Layer 10 of a small transformer language model trained on English Wikipedia (16 layers, counted from 0, width 96).
A neuron's activation on a vector x is SiLU(gate . x) times (in . x), where the dot is the dot product.

Input weights of the MLP neurons that the questions are about. A number n stands for (n - 500) times 0.00099.
n7 gate: 481,545,426,476,544,507,534,495,466,480,407,485,699,677,406,327,423,455,839,502,501,376,617,524,754,520,347,484,592,555,709,460,428,619,597,392,363,574,303,683,628,502,484,447,448,389,504,675,539,488,595,293,534,666,523,495,496,728,415,516,689,325,476,647,500,424,488,408,362,567,576,620,568,505,363,364,559,380,543,582,654,350,428,567,456,470,553,543,545,588,427,503,481,478,618,491
n52 gate: 632,368,644,390,374,354,572,537,530,584,770,478,515,365,555,585,556,348,538,438,507,497,565,510,551,657,426,541,310,536,544,536,574,463,534,719,524,407,707,456,499,833,578,587,436,611,554,242,681,469,920,496,685,577,629,392,493,369,325,431,407,288,652,668,312,553,607,507,658,485,550,488,752,483,729,389,338,580,384,655,497,302,707,576,194,446,820,568,760,401,756,534,419,674,804,487
n57 gate: 535,484,332,457,470,672,619,286,482,365,625,658,617,289,344,574,676,541,206,435,560,475,447,318,302,341,279,570,429,565,557,479,613,314,699,466,488,276,668,614,447,610,466,500,605,447,448,440,520,530,423,572,596,403,521,139,390,454,505,242,497,495,460,590,538,604,397,473,477,390,192,594,637,236,327,575,616,465,443,578,289,226,628,643,348,479,546,684,364,580,396,677,522,593,214,442
n86 gate: 578,556,526,562,149,458,516,827,432,521,512,665,419,463,442,463,563,544,328,544,548,501,480,308,574,444,253,708,473,590,338,575,438,649,449,630,397,483,273,506,301,600,467,641,545,760,341,636,494,428,475,595,674,382,398,368,477,620,503,373,456,422,505,618,538,605,357,737,540,361,469,684,375,378,540,569,555,252,329,692,417,574,508,523,476,344,587,557,675,517,748,508,439,600,561,224
n113 gate: 601,655,365,486,745,508,586,441,659,620,398,762,661,437,476,654,367,555,661,477,184,660,676,411,440,311,483,443,498,408,514,594,736,563,486,696,334,397,635,573,427,573,492,507,568,418,634,378,627,568,644,601,666,670,486,493,429,391,479,731,654,684,622,385,561,628,467,604,575,384,476,382,290,451,689,467,875,368,661,426,673,549,520,732,518,737,465,527,551,537,472,306,477,455,627,284
n156 gate: 569,555,749,479,550,521,751,617,703,615,442,525,477,301,517,552,466,526,507,485,455,435,619,439,596,544,234,588,563,841,592,601,444,428,619,476,475,435,445,674,327,631,407,673,292,446,500,772,556,641,521,429,589,668,566,516,464,550,519,751,594,386,416,307,562,390,621,186,294,456,457,477,532,291,611,580,607,656,585,671,569,516,383,422,389,607,509,428,387,386,390,343,687,589,600,593
n235 gate: 651,554,466,509,615,612,433,408,492,377,374,573,523,425,583,480,452,752,491,567,367,615,764,520,486,672,602,500,484,306,417,546,386,638,486,635,522,389,316,392,349,638,328,282,553,333,415,442,356,833,654,490,301,717,377,513,547,587,465,283,259,269,602,491,474,349,610,544,569,473,599,444,641,506,685,377,563,498,478,571,597,594,587,419,325,370,698,646,641,640,603,748,351,436,584,335
n242 gate: 548,589,382,670,370,432,548,416,363,580,469,514,620,567,297,760,889,609,550,479,525,430,441,465,539,506,417,555,568,394,218,495,539,422,635,377,206,413,369,475,450,608,504,685,448,496,407,507,656,293,340,544,611,302,597,606,424,596,638,180,622,344,357,318,528,630,514,657,423,508,614,532,598,293,672,500,576,359,422,616,386,247,517,768,564,345,445,599,557,730,364,573,523,441,316,742
n249 gate: 435,448,503,556,652,322,496,570,510,521,536,531,601,738,498,485,538,594,624,472,477,543,556,402,560,330,528,493,326,511,545,573,455,288,580,408,543,382,531,644,341,434,435,318,445,399,525,598,432,510,501,449,448,527,629,731,392,678,611,538,292,362,300,495,365,511,494,428,515,198,551,484,361,470,662,497,502,551,525,585,505,421,494,436,443,615,597,623,655,741,331,612,476,309,363,357
n7 in: 416,169,610,517,562,641,587,540,546,431,628,488,535,337,510,513,477,483,616,476,477,226,484,568,551,604,737,784,495,375,758,611,372,468,301,365,27,629,499,431,470,610,490,470,431,567,622,493,523,433,566,563,631,661,590,347,630,560,727,451,667,488,389,286,552,590,425,394,492,847,542,569,730,659,479,437,504,798,474,605,391,384,348,582,573,469,263,602,428,541,416,586,341,433,427,555
n52 in: 616,341,548,474,481,528,750,316,421,242,645,776,423,548,475,682,624,611,304,351,784,563,496,721,464,634,282,377,489,319,542,562,278,609,466,520,557,382,457,293,455,593,487,604,377,568,482,440,501,520,685,552,522,395,706,710,505,391,499,408,624,454,273,588,481,437,500,222,611,475,375,691,403,501,492,297,692,445,256,261,526,398,382,328,688,336,682,538,560,577,532,810,397,284,621,633
n57 in: 445,371,308,520,456,555,437,533,407,610,647,596,581,681,206,403,588,530,428,685,109,588,218,496,334,537,440,666,288,420,551,390,449,261,510,374,490,317,342,612,480,616,606,524,650,382,474,474,668,289,422,342,541,574,506,482,561,321,784,450,798,599,443,313,302,569,359,307,541,482,403,443,330,330,450,656,456,310,486,411,292,325,622,660,540,655,723,508,426,364,487,448,604,350,376,570
n86 in: 528,554,471,559,263,477,650,749,320,762,492,493,246,408,702,575,646,796,518,638,617,576,376,421,612,579,404,478,473,408,451,403,436,512,649,639,357,204,468,390,463,614,444,555,432,490,375,346,564,567,421,647,608,702,469,518,432,323,224,299,416,812,404,515,550,320,270,402,454,555,202,603,496,226,416,660,407,331,262,374,567,505,558,339,188,401,422,583,438,476,522,445,171,429,516,412
n113 in: 564,525,449,671,533,381,196,206,449,575,460,560,574,598,410,698,528,461,591,591,547,667,352,682,709,453,570,601,701,477,571,570,554,339,281,601,519,580,571,355,411,382,502,716,506,232,601,202,583,590,557,448,446,626,426,533,546,414,232,303,426,342,525,100,563,466,439,546,340,607,741,431,520,432,663,493,543,407,412,587,651,526,491,658,588,524,432,467,641,549,369,616,521,655,590,605
n156 in: 531,531,546,325,786,590,592,458,737,441,194,410,665,453,566,534,537,525,392,294,602,596,592,493,277,612,529,601,535,483,623,458,449,508,533,532,714,495,772,514,482,529,411,758,562,579,515,561,404,473,508,484,590,607,513,536,696,659,667,540,459,559,575,475,557,272,607,425,651,511,587,548,473,321,427,492,682,563,260,494,463,579,614,562,654,480,278,571,220,588,520,228,507,272,412,561
n235 in: 748,425,395,607,546,643,417,269,618,447,454,644,572,333,378,408,501,634,674,556,349,497,381,399,470,509,622,699,232,562,514,459,453,249,414,556,666,574,401,626,768,704,474,494,509,459,632,623,847,575,555,567,600,257,568,593,395,591,567,457,590,428,334,457,594,685,760,581,683,544,303,250,416,657,475,461,583,397,640,458,310,462,402,611,445,153,525,460,143,535,696,328,552,328,550,444
n242 in: 657,391,350,718,242,410,728,596,577,621,726,630,675,564,368,464,561,443,463,680,462,399,345,754,496,533,396,409,325,693,448,602,566,511,471,385,412,566,353,566,487,509,615,546,536,335,732,367,794,350,581,419,414,677,635,567,598,750,502,645,427,663,383,450,566,460,483,566,702,495,474,525,423,293,542,306,525,515,430,563,515,640,464,331,800,458,593,396,742,612,381,458,478,658,741,580
n249 in: 379,452,454,435,677,486,680,259,294,537,583,681,438,357,421,538,539,405,490,461,345,401,581,345,376,679,442,592,455,550,653,497,717,331,236,382,509,414,358,396,597,451,623,650,394,499,455,598,508,676,671,421,451,550,358,592,614,363,556,533,414,726,401,455,678,247,583,426,451,350,539,458,691,447,595,430,487,447,546,592,356,571,506,299,550,555,254,557,547,580,480,535,609,580,461,498

Each question shows a token from some text and the vector x that enters the MLP there. A number n stands for (n - 500) times 0.011.

" Har": 426,483,550,633,460,410,595,470,704,620,567,503,294,552,659,397,603,479,523,420,595,514,502,376,451,661,376,621,490,545,541,427,403,452,376,550,508,584,591,346,430,392,469,606,549,429,396,595,521,630,413,534,386,595,459,576,638,499,633,647,516,360,340,572,343,485,337,526,389,548,503,456,568,584,302,392,551,469,564,442,486,656,528,552,664,520,403,386,589,762,630,467,493,606,492,424
Which two neurons fire most, strongest first? n156, n57

" when": 359,677,458,536,417,362,633,441,517,482,570,369,156,572,488,359,538,407,526,275,584,466,478,350,406,629,331,688,397,568,535,505,635,395,542,560,518,391,483,436,463,473,543,552,524,472,664,443,648,436,550,328,628,445,399,370,395,487,676,609,485,473,402,542,485,500,480,486,448,373,381,386,628,511,476,420,634,399,546,392,451,460,433,371,504,391,464,469,448,562,612,544,473,413,629,629
Which neuron fires most, and how strongly? n52, at about 1.9

" as": 291,389,454,578,553,312,520,543,473,496,604,389,333,427,473,420,524,306,569,396,580,478,484,410,417,684,297,520,479,489,511,244,524,499,475,544,544,472,560,515,489,497,452,538,568,507,640,359,666,385,514,409,564,409,604,416,519,416,628,664,534,482,285,485,406,599,443,562,523,427,545,545,553,444,641,382,614,288,567,310,509,462,398,454,541,431,510,459,385,600,621,548,512,498,702,664
Which two neurons fire most, strongest first? n52, n242

" on": 485,645,417,549,378,289,522,455,605,520,599,578,225,520,654,270,532,420,519,442,570,570,432,218,425,617,428,584,504,504,603,583,589,432,451,561,532,560,563,395,367,494,495,366,587,484,545,376,542,494,435,401,588,412,521,436,457,557,584,584,463,507,513,544,544,555,503,492,514,508,477,346,377,377,613,345,593,408,552,473,530,437,373,431,522,713,350,377,518,693,612,722,553,515,630,597
Which two neurons fire most, strongest first? n249, n113

" 18": 513,524,441,632,337,555,525,627,612,564,521,373,486,582,553,482,484,387,635,535,531,559,284,344,466,653,384,470,482,572,461,456,624,473,571,717,524,481,402,354,416,332,342,485,348,469,453,405,424,467,547,364,333,526,541,584,387,543,450,562,595,485,394,679,468,476,516,619,417,493,444,428,426,425,382,478,455,514,585,477,532,585,467,432,517,363,376,335,413,846,607,491,623,508,456,520
Which neuron fires most, and how strongly? n86, at about 0.94

"red": 591,617,602,587,467,626,566,489,556,500,671,395,315,447,528,401,382,428,649,533,697,478,490,348,466,612,381,598,461,435,645,564,600,454,438,757,533,452,498,489,503,556,433,409,389,340,685,460,551,386,676,404,565,636,478,521,540,517,608,516,436,505,644,531,577,505,501,437,405,572,407,507,515,277,470,257,412,342,519,409,489,485,428,569,644,521,313,570,448,598,608,686,509,411,648,524
Which two neurons fire most, strongest first? n52, n7

"am": 363,519,457,579,339,458,579,506,431,386,547,530,340,491,596,482,389,422,519,587,413,409,539,446,384,583,482,426,498,397,423,429,410,428,568,501,629,571,786,326,449,237,516,400,358,337,375,352,467,574,432,607,641,497,561,694,422,549,583,636,431,464,449,549,334,548,529,477,396,440,441,339,529,451,411,535,581,501,527,606,398,758,578,436,756,585,508,372,510,606,468,468,580,493,383,618
The three highest activations, in order: n249, n235, n7

" North": 327,517,370,591,521,477,530,665,513,550,390,493,253,547,547,366,574,309,582,414,493,463,471,452,504,618,373,587,718,595,495,421,535,550,386,495,466,566,633,449,485,401,491,482,603,315,333,617,399,599,447,439,327,534,545,553,593,451,651,531,462,410,423,502,500,483,457,413,389,648,506,424,548,527,237,316,628,521,687,554,425,675,437,573,592,493,393,348,447,662,625,533,496,594,439,470
Which of these neurons fires most? n7

" student": 478,586,531,503,428,513,518,536,521,435,411,392,354,563,498,398,401,378,573,474,461,533,533,314,358,556,365,479,560,451,579,244,605,500,355,730,548,364,620,586,425,499,404,345,625,375,550,441,331,509,427,543,293,468,599,465,375,569,631,504,427,419,555,576,372,626,499,445,310,620,491,427,548,549,282,669,548,461,605,603,344,679,486,409,566,664,537,432,483,615,602,550,604,542,414,685
Which of these neurons fires most? n52

" f": 430,525,562,523,503,537,554,415,587,540,555,455,184,632,481,475,467,443,689,466,500,399,514,413,411,595,359,309,541,541,460,509,610,479,529,662,505,689,534,322,256,569,368,621,497,569,410,405,508,658,579,561,406,413,433,381,379,491,608,610,472,495,518,508,447,610,493,490,491,556,521,376,588,485,405,488,583,406,551,440,612,480,393,554,598,590,671,632,560,695,555,527,527,706,482,647
Which of these neurons fires most? n52

" for": 467,640,455,491,431,432,536,528,527,320,593,434,141,541,548,397,429,440,576,442,486,623,438,246,537,668,448,488,555,471,631,477,613,402,411,497,561,461,627,463,416,513,346,372,497,500,562,512,569,498,604,321,524,508,456,412,370,570,614,540,499,475,541,545,434,551,482,309,388,376,390,369,363,382,570,381,598,431,492,549,456,455,404,449,732,488,280,394,510,567,615,597,554,523,618,650
Which of these neurons fires most? n249

"A": 510,482,534,608,510,490,529,660,564,584,610,328,340,492,443,308,450,589,578,483,451,555,560,422,606,512,362,512,532,475,655,379,464,581,558,656,580,331,482,565,597,539,537,328,430,651,330,464,312,597,555,445,659,435,417,501,586,629,580,379,490,520,521,510,344,611,546,490,467,645,502,355,489,618,346,687,625,432,686,430,406,634,388,328,479,658,395,609,541,555,421,478,704,528,468,377
Which of these neurons fires most? n52

"to": 462,327,586,627,371,509,480,680,544,569,383,318,402,362,496,481,447,495,596,473,465,452,329,297,600,680,415,594,352,419,524,410,491,479,433,499,516,614,582,467,508,404,478,475,416,434,408,504,468,518,524,578,544,490,588,549,454,760,696,443,587,570,444,563,297,452,403,467,486,652,409,502,538,586,634,432,681,391,602,487,539,434,548,363,493,559,496,472,673,550,509,343,478,518,255,427
Which of these neurons fires most? n86

" lo": 354,544,506,474,418,590,520,690,573,676,600,317,401,577,603,500,498,492,531,531,608,455,612,389,572,467,338,692,584,459,651,433,621,476,495,612,475,546,572,563,349,512,381,296,538,632,378,471,667,501,455,502,373,430,655,335,507,588,512,717,478,493,419,496,467,609,506,510,315,754,466,431,594,500,513,436,542,396,646,391,570,575,430,623,458,594,376,495,605,543,430,606,807,542,471,505
Which neuron fires most, and how strongly? n7, at about 1.1

"ur": 289,436,509,503,475,596,330,534,558,535,562,272,392,345,605,423,430,321,656,465,578,620,549,440,460,693,325,389,527,521,401,562,704,490,398,556,435,351,494,464,602,383,428,559,496,399,418,393,548,622,404,473,446,572,610,598,626,488,590,597,548,427,621,447,466,542,534,497,378,477,380,506,490,436,309,392,511,414,520,217,394,688,556,563,606,528,430,439,467,591,450,457,641,548,515,666
The three highest activations, in order: n235, n52, n7

" The": 404,610,558,403,541,437,534,439,437,595,539,433,82,581,382,463,432,403,527,511,541,494,395,340,330,595,426,498,511,516,574,347,622,348,566,638,514,394,585,539,487,299,574,512,537,553,505,400,648,496,554,716,363,439,607,316,522,586,722,519,598,330,415,429,484,528,569,442,570,423,440,463,489,334,496,425,668,463,500,510,485,523,459,491,546,451,494,447,555,632,618,574,472,446,595,578
Which of these neurons fires most? n57

")": 408,669,458,505,365,392,591,513,382,454,567,454,206,404,404,369,411,328,605,485,457,405,497,458,460,564,420,475,382,482,515,503,484,486,579,605,491,652,510,375,433,418,561,366,375,286,488,389,571,489,443,495,350,630,474,366,638,475,523,430,500,472,559,570,489,585,457,654,466,526,378,471,575,451,448,379,547,442,689,417,335,508,541,531,535,480,283,519,455,776,591,525,608,468,651,680
Which neuron fires most, and how strongly? n156, at about 0.55

" return": 430,652,362,442,505,628,626,542,567,432,588,382,422,403,623,339,521,317,586,474,616,515,521,334,427,640,291,549,442,481,629,459,578,472,422,569,399,501,491,559,455,491,285,530,333,461,627,355,602,486,444,478,474,549,536,444,409,689,696,578,431,585,490,478,516,632,524,554,424,609,614,420,648,367,512,360,476,322,464,459,424,588,459,559,806,598,381,490,459,664,613,528,576,582,557,613
The three highest activations, in order: n242, n156, n7

" champion": 487,684,483,566,351,526,393,526,592,485,588,427,371,433,473,456,375,332,649,466,656,591,567,353,455,547,325,530,585,404,605,335,664,535,424,649,548,515,544,600,465,437,380,296,548,409,516,434,513,507,546,489,344,545,572,523,373,440,509,547,420,485,645,535,484,504,512,582,283,519,530,435,445,454,240,570,474,326,731,530,407,717,416,449,534,663,465,347,494,661,406,586,671,530,604,648
Which of these neurons fires most? n52

" their": 352,726,581,591,364,381,603,475,548,515,624,485,88,527,463,392,496,487,500,377,513,462,404,356,393,584,416,539,512,476,626,507,765,300,569,588,436,411,474,534,391,497,498,541,523,534,572,497,557,494,601,487,560,489,489,223,384,467,683,600,597,425,489,466,491,567,503,518,419,414,415,281,502,399,460,409,578,516,582,442,380,396,532,578,526,545,426,452,470,570,687,563,445,445,537,588
Which neuron fires most, and how strongly? n57, at about 6

" in": 573,691,454,503,345,397,472,531,503,400,480,483,259,375,665,338,595,359,584,521,475,604,454,417,479,674,309,579,517,419,504,420,654,379,514,737,454,568,610,470,464,442,454,364,586,533,498,498,559,481,570,474,500,498,593,414,463,493,461,597,497,466,463,564,531,633,455,432,500,688,520,334,357,418,527,440,660,276,597,507,530,622,404,469,684,601,318,475,445,564,636,644,682,517,522,638
The three highest activations, in order: n113, n7, n57

"s": 398,498,349,527,624,356,386,522,365,451,521,532,290,405,411,457,363,500,536,680,555,571,580,518,552,585,381,425,504,437,391,353,169,533,523,636,510,403,707,401,628,602,474,361,481,542,502,446,420,474,443,765,559,534,598,498,516,661,601,679,435,588,546,413,475,591,588,405,418,595,406,385,455,721,501,589,448,474,630,499,411,514,461,545,542,618,490,565,469,648,506,500,485,767,479,494
Which neuron fires most, and how strongly? n242, at about 0.46

"wa": 397,432,383,588,518,486,455,634,580,484,547,408,317,341,547,525,376,516,623,471,500,532,694,411,571,597,472,575,546,521,385,522,294,456,543,503,595,730,551,327,457,278,532,432,567,367,291,435,496,578,481,699,543,449,435,575,540,469,557,577,490,427,299,467,482,672,456,403,301,479,334,509,431,665,447,327,499,424,659,476,320,644,452,548,618,364,576,496,383,566,560,516,471,510,408,591
Which two neurons fire most, strongest first? n242, n57

" against": 586,684,450,559,408,384,565,558,546,461,535,490,147,440,535,354,527,489,511,388,615,519,589,399,392,572,426,519,642,434,705,474,778,499,471,420,495,477,609,448,521,490,443,435,541,482,480,642,554,465,613,335,573,420,417,420,425,598,644,526,438,506,443,617,600,610,562,498,446,515,372,316,430,406,398,471,595,389,619,338,393,602,468,513,631,608,406,312,469,503,675,615,603,504,668,536
Which of these neurons fires most? n7

" would": 571,645,470,449,490,552,558,412,573,540,582,386,303,399,449,550,297,384,565,586,562,384,467,320,344,618,303,499,295,276,516,494,568,352,515,555,397,549,615,461,478,460,378,520,513,412,536,558,534,461,604,463,320,539,522,392,593,462,553,563,484,435,481,461,589,610,563,397,373,444,442,531,408,333,472,300,545,339,439,333,422,623,475,412,744,536,375,551,472,524,663,523,485,433,543,698
Which two neurons fire most, strongest first? n156, n57

"ad": 405,462,423,562,449,640,456,386,544,502,583,233,359,478,611,467,524,635,599,491,621,467,438,516,437,382,506,339,537,551,694,550,471,470,473,598,371,620,441,325,562,534,342,551,455,524,352,530,433,476,438,623,536,537,494,356,498,443,549,537,486,389,531,421,442,548,400,532,629,759,433,409,432,484,162,590,489,485,709,483,634,684,378,641,594,582,543,563,619,708,577,481,522,566,375,578
Which of these neurons fires most? n249

" game": 345,573,483,528,363,541,507,644,619,477,546,488,220,476,574,401,457,461,573,423,513,549,531,319,394,517,311,603,528,593,519,335,635,514,542,680,435,310,604,490,494,539,468,337,470,417,512,407,543,508,482,599,379,455,727,304,479,544,597,464,367,567,419,548,445,549,414,525,374,661,548,615,561,437,321,559,380,395,690,402,455,644,513,448,561,678,428,411,592,626,393,576,687,593,512,580
Which of these neurons fires most? n235

"d": 614,668,506,465,486,634,585,448,613,469,613,493,225,388,410,449,554,553,734,411,579,492,508,380,435,630,406,548,491,464,649,457,758,491,426,643,471,563,580,319,614,546,373,312,444,560,533,399,554,504,587,330,403,537,586,310,571,690,601,471,394,477,561,599,593,525,533,360,435,586,461,549,518,437,447,398,485,336,582,281,550,482,394,644,613,461,449,571,519,564,607,531,468,500,571,621
Which of these neurons fires most? n52

" which": 471,535,356,476,484,401,722,460,572,556,632,360,240,519,451,483,463,216,447,459,589,509,463,296,283,657,232,546,356,559,574,437,547,470,586,657,491,339,552,503,493,450,527,501,490,501,636,456,693,484,598,498,461,442,427,445,549,453,677,654,587,484,520,571,519,639,529,466,502,515,451,490,530,353,339,400,585,383,502,455,394,477,383,482,529,475,481,554,497,539,495,537,604,519,584,694
Which of these neurons fires most? n57